Layer 3 of a small transformer language model trained on English Wikipedia (9 layers, counted from 0, width 128). Numbers have three digits each and are written without spaces.
A neuron's activation on a vector x is squared ReLU(weights . x), where the dot is the dot product.

Input weights of the MLP neurons that the questions are about. A number n stands for (n - 500) times 0.00075.
n9: 404509188622513491564292482578438339491631745504739478580605658521475414546577689312707286872561638435463349530324367479500746530188564675660465538452525405474601746263509553341465655353491769504647527720522379370624385344430644500437347700513908328580341868289535673513555835573491521371610628434871337452482500371382369666754561595620513538621487575282564556430332585588424613581428
n17: 583355198570508218255395620478397397557650491748463316652377720554701241600509475690633314526686409742643308619643403496469450640491513311457415364773722255574641334621582433513742391466540319599558514467374609260492277568597376401564414936360392269513370557419443578500418447315553371474482741765592611305438589471773090711613517513271354618409496491254478465518620436500558684478449
n79: 678657504735643802589631320781463402329478570720694380443552462438517641380559504492491153748338388491317137610624379410448518387318229666556615280649437385607456453492556597341199621311522462491562330442388362223591699546588644734327432533213410482447346444549805474405411346440478449358170549759670416394346478504500714605599444483509394563543464659252500276557619695535652361304475
n109: 546500566676641702717478196562709451610492357638508637632810603675182632245557629436534541463660330588512675520537496644479487458471675308583525350223744662661744768464455279385286653436630562590530448544396588696627445212458406258520753628677450652543686234625638537542459517463386422670361619428638309462504699476412664492595500537620320516770684662640632479513500484551560324508476
n112: 644388399682540537259495481518553741359519725622394343173663737682495312429670289607707454408481389547500377586583709491250553556491623705352316554809640584367378423407528178302449472635407158357724649442694643815531472770843682705441386487351486491325528708284603546458696830473237660274260391547598731674477575513500402663459347284424382371657296623203459398607660446637343537541328
n141: 432518234676605255699298619460287694559726745193603518440586597517434767470429417526582518584382643609543569750380465678572639752257513619393482706604540620665196478336696495816505572313663372163565500371361543513547316343213592575531319513486473514601536451700581585352438308221427403330669165559373573345482660677813409342393864357528487543343449578629687352387431302340310455650500
n174: 524481268566746566560314605594353500243845543592754490399207625379688393531279668514367356583457430618392524642560288477519781735307532514290462294557550754765064376846677394500367575386595495529365320581383527519487630637467445537454413640612333777342797481515439752505394729523410431523519649619396529562348347789491528377612481528095357495285298620574602145495677431668365618736849
n208: 611569500403491426618500350601338450612621705392561836604620568341419651151461674545603632664439523528589373495463199390578400615532405577252350513398788557596402414288335566420435642210305464509367362403509611482333788518355356427276690482529637444538523205286658702357636734391659296491575387313389369561626561274244658528820625509495174203927150707614413482704383378335372546396414
n226: 662646349496725316418470689459531321559220441597386504525387230314553430508691568612340336607374442521580538305574432385438384521658585769376585609496314524582529581512397436589718657327588443206295397532578328496654793488542398782597280540448710551487516517573446442450093226745508525620458445349575213483437293484601454462578446739747541704616419470787570558462517427602556279680662
n241: 678516578639584416469525480469388627608464420619380274158650353289361379617665500412616461500420527698474601423539545566488215528673512674637383569687546354414747412372633476568786700611317213128362688142504545354477371538604674415389643458492488716528406500728437374449442432550480461547528593524321697660652640439619436365387421516500369549319690464442418551445412600769622369597492
n266: 399739617473393447599505580570612539509243633504366532599385327546496448454459393479442474213496627416276176358509428382658500456689638483412729779536698496561345358479705675563460439415522513730080550306539432443349527278509285513551474310746639321707313320186575360553491335327705461312429558500531616594455625238496544460134773627477314585478270842431430329743674513316604367591741
n282: 472500592333637516369466566266592627369593655441538612570622357392389480438906461438140324520410532484388331606384644748476271767447623540255681433394725277328692461407620525451406500437366544707459508342396360565338463649402757727594449748772588336459304621346394629504579705468504548777480578516463389426549664574484333671516447576541544512190421517663336689488356555558442447492551
n354: 436380399658434504483500578394287658479355517546536469756214634634604378528442459824194176559707589688781513591605337483606263679589213579411613351513583496588470363476593370483590500410581596164334685097454537487370609645599325458521529361482651366483605542478684437614483349467392663445397578620539582388453496455779560248424674778452342463254561413299445386342288255379622359425388
n445: 478398331487619687707371393592479651398695527659613776513659465534164478791375436339504626487513710522492387642570551600605377659601547638500500500398496617321256646702469388442327666513287431550491391231609521513521271410152621439295578483331531446851369605527664434373431482379518539351612158500394473277460402348340274540478500347265712610548744613027265421690612181370396571548504
n446: 269477555584429565314558360445443419519365607306658576486486509593631792416592437411491582550495417161496552599363305564288348297435130595642561801849437189409481410854495561284491628540300364543533682593569686500403778608654509527576631367772651472330582505366598716914342491613734505679575151458477411631514177567733281556619186495557514238675675448568459592379509631495533398836514
n494: 514537361532584505442182251600397549661441532482560505560546513678402666148605540548371635518284875299731477624410478320287547441568473710364463620725371405352367544522423477671271256465550352565486547470608605550461802354472362741443398818674752278556756387500633414437438431285449827428159106610793625772509583229248358436577459581337393443577314407603297396495389513588458505746411

Each question shows a token from some text and the vector x that enters the MLP there. A number n stands for (n - 500) times 0.011.

"es": 314427290576562430632661505533472516431783543273663605608544493465389642729460439315528770240414466807527692572380569620716535549599568531543390510400371402312474511517507406408382620446659545533476534546318544428395403747436465357369446550357445602399672616540472397411476625440729323551485570391537318426467246317557630389484785491611501539446378576516550369555382405596555576529469
Which neuron lights up most? n141

"en": 280508576441499559651549396323688690526692555466446449615389599547549668776421543453589798312413570428423473456654309516445374483665336621674444565552579388520746388365685510426565508462614304571503352504396447340408496695621458470265265466482612582542450332395514324571520660578675404577484630481477321448499508484487726470438661514500354432275335446677524521283623527318602379412575
Which neuron lights up most? n266

"om": 494553453532530558492547542573606324459712363518343430528609450506457604445601407344458580336397342563457510662680388455624583678648495493558399492630231390517548499477608397346596521345395425617706576387429439239322558579652206417514495353418411409481590313423503042517345588752727428425537677329400437656547453424504549606441389415469364372517546389351559465532336593628355623477577
Which neuron lights up most? n241

" with": 465427348431508584435638369386825497588542627306330520655478376607500484637562541352223633596539508571524720390445462550514572527732498514812508438605290586556545207516645417471498206544554391687574601582427423594384453560678490334466522386468591759514577560718573373558450788573571499541631669396606309499430405465360677447604542391625466518360611443555591406611406413478357546320397
Which neuron lights up most? n109

"c": 513581543449234541606524346601504434290631499499539558605525341378451562569621612521564707414323453571338425649670466464646511398678487364535547570626314528539501640477412420470622513394774377312735422551653397509286435702648530500616340625485629607507577666298515551434387514493568542560520596487745349508514445517364696636692395486260443483074390468638491623434426535358660597368453
The two highest activations, in order: n79, n9

"ame": 531413382425483574450573586281530452387466365212291572715531361707447590527706506310478825297574616316490538550411449536583474556464400562588549570382366500579479339429485381545502544526595413330685519478432422533417282608535371574413367478335568523642654608257368447431629647647682350619406621458818533483365578506393678500443475428233395511369625354481604726412478545488411649394461
Which neuron lights up most? n282

"on": 479387540740557530598693701466529440558703644439509516488810520552509481815675497497485606334440496487521541544401517702483431541711538733393361524620212406490481618612569577352596500496521487432550427539731596589415548503408280482396600630363531553436621436587560337480522436691520325563394676442706399450370318586552296535416654469678431476538494377332697360709355500626612622508663
Which neuron fires most, and how strongly? n226, at about 3.9

"t": 431275547569465454448490413476505379673562557226363384630493603463640665768426489400486707439408303776345469678473536631522427471638595452421547471424382444428397680643428292470517527310681576481560421564353338532544628412730474647519520589427502479384488659547482294390572616621535576355679448277823699440502493307559660288594600535696448456502596596519503500388503748532579520450554
The three highest activations, in order: n9, n226, n109

"ag": 423565522567394534468635506372532474552542409316465463457500331364420441617715483480558604234501673324280415555530275505599572565643512419503372570532262671447491469251418491616674583287731421640457489495417376468442497777523477495673542599174656461480613613317531395476656331546614635583677527402568652499523474425636778516620452489604644543279455370516748420438430638703519541624474
Which neuron lights up most? n226

"ro": 457492361553553515397523567397698305364571479424365422393567410313439660650624459307557614302506597684438553585541485621562489668630404492534434412485251452674590582614475650296589451324407569621576475571581417444299487619665474488471355548406540485450546441496582323583309494580695521579500635188517396641779467439471505525363666271311486334314620507548540547611249483431408673631754
Which neuron lights up most? n282

"b": 594441311442468563560708464327618462562688549331460393693629505507560796726650649428452595303381404720505549589512540562701546617499533379491361262479408441588612641636439555655287398363469372515560305684538365744392583493399474541710648532393632570488541585526486378287607668591400490342640667408680608520557589403533673442563594782608503349503475516572565364606477565440594551654434
Which neuron lights up most? n109

"ong": 597430239502528649517645641262525518654527403389324355503521551472481507727515460360424670248198542556494473378372365613450461713640386544715465536357390337674545550484467522518565388549512658483515297555499404515351503712515338551485356521494588664436627478690521303571636598578512513372298459679705570371434399527518656516559286665415414345398448274490561400392401418448422704333564
Which neuron lights up most? n354

" P": 594586340606348330722665527533509366420572488489450524496707279480425745567428474528334743286297572561365625757599318586490436597446437599636396469623177581498482514371494578461516576347525433585583610647492297412339462595638387489428367538335467508654382511521503257572399516681655629536593530437663410465604515416513677598527688451395292456230549373435572475560363543622421507535387
Which neuron fires most, and how strongly? n79, at about 2.5

"y": 469400277500488591572574440446537189579587513316520398551440436543510556631421380351514713438480562514357667584568341675613208757502583565457374387416282442195530535482413527428368557557412431487536423471581485339383517540545508444612367457328477293284575658492353351273503730623632266624554514341493485558486493308292558310599688492309506544584456391534556428310456471585523611357649
The three highest activations, in order: n445, n208, n9

" be": 211308458631379508506580374413615499463388615424402465520532414624375584729577358587437607345515572657353507443514486423637393480557482553760389332573311410624616220363725616471548435418735411673558496625474418352500485584592462519451486489404518454536349515409346536654635679660529202463637672392552498301454444456500850526566519370300472345376658270503472518414435491513413648315475
Which neuron fires most, and how strongly? n17, at about 1.3

"ow": 609540521610451472626575604443613453513474519376404413603465605494624492736385750318512792338454478400376313503567587616539677624539441558526348515529281322475485359476634540491481299407659269481470496690350446504505342486488395414421620391371524605363489542639427412458432531575741351475443618498670630539398427410734484551467382657697499413363552316626728330478617508264538693304792
The two highest activations, in order: n17, n266

"ation": 546520273590459411503625422558392505605550579187527684641589500507530619809254444474507733448328455628396529369525536662594481692738544573481310465525428346495328738597708447413497572452477406494491522504420463343424549719498302470552467437501442490518527668698543352271477747405589279417571602300648539349547442290444646330509658596570652445482519566711587646558520449402505598459473
Which neuron lights up most? n141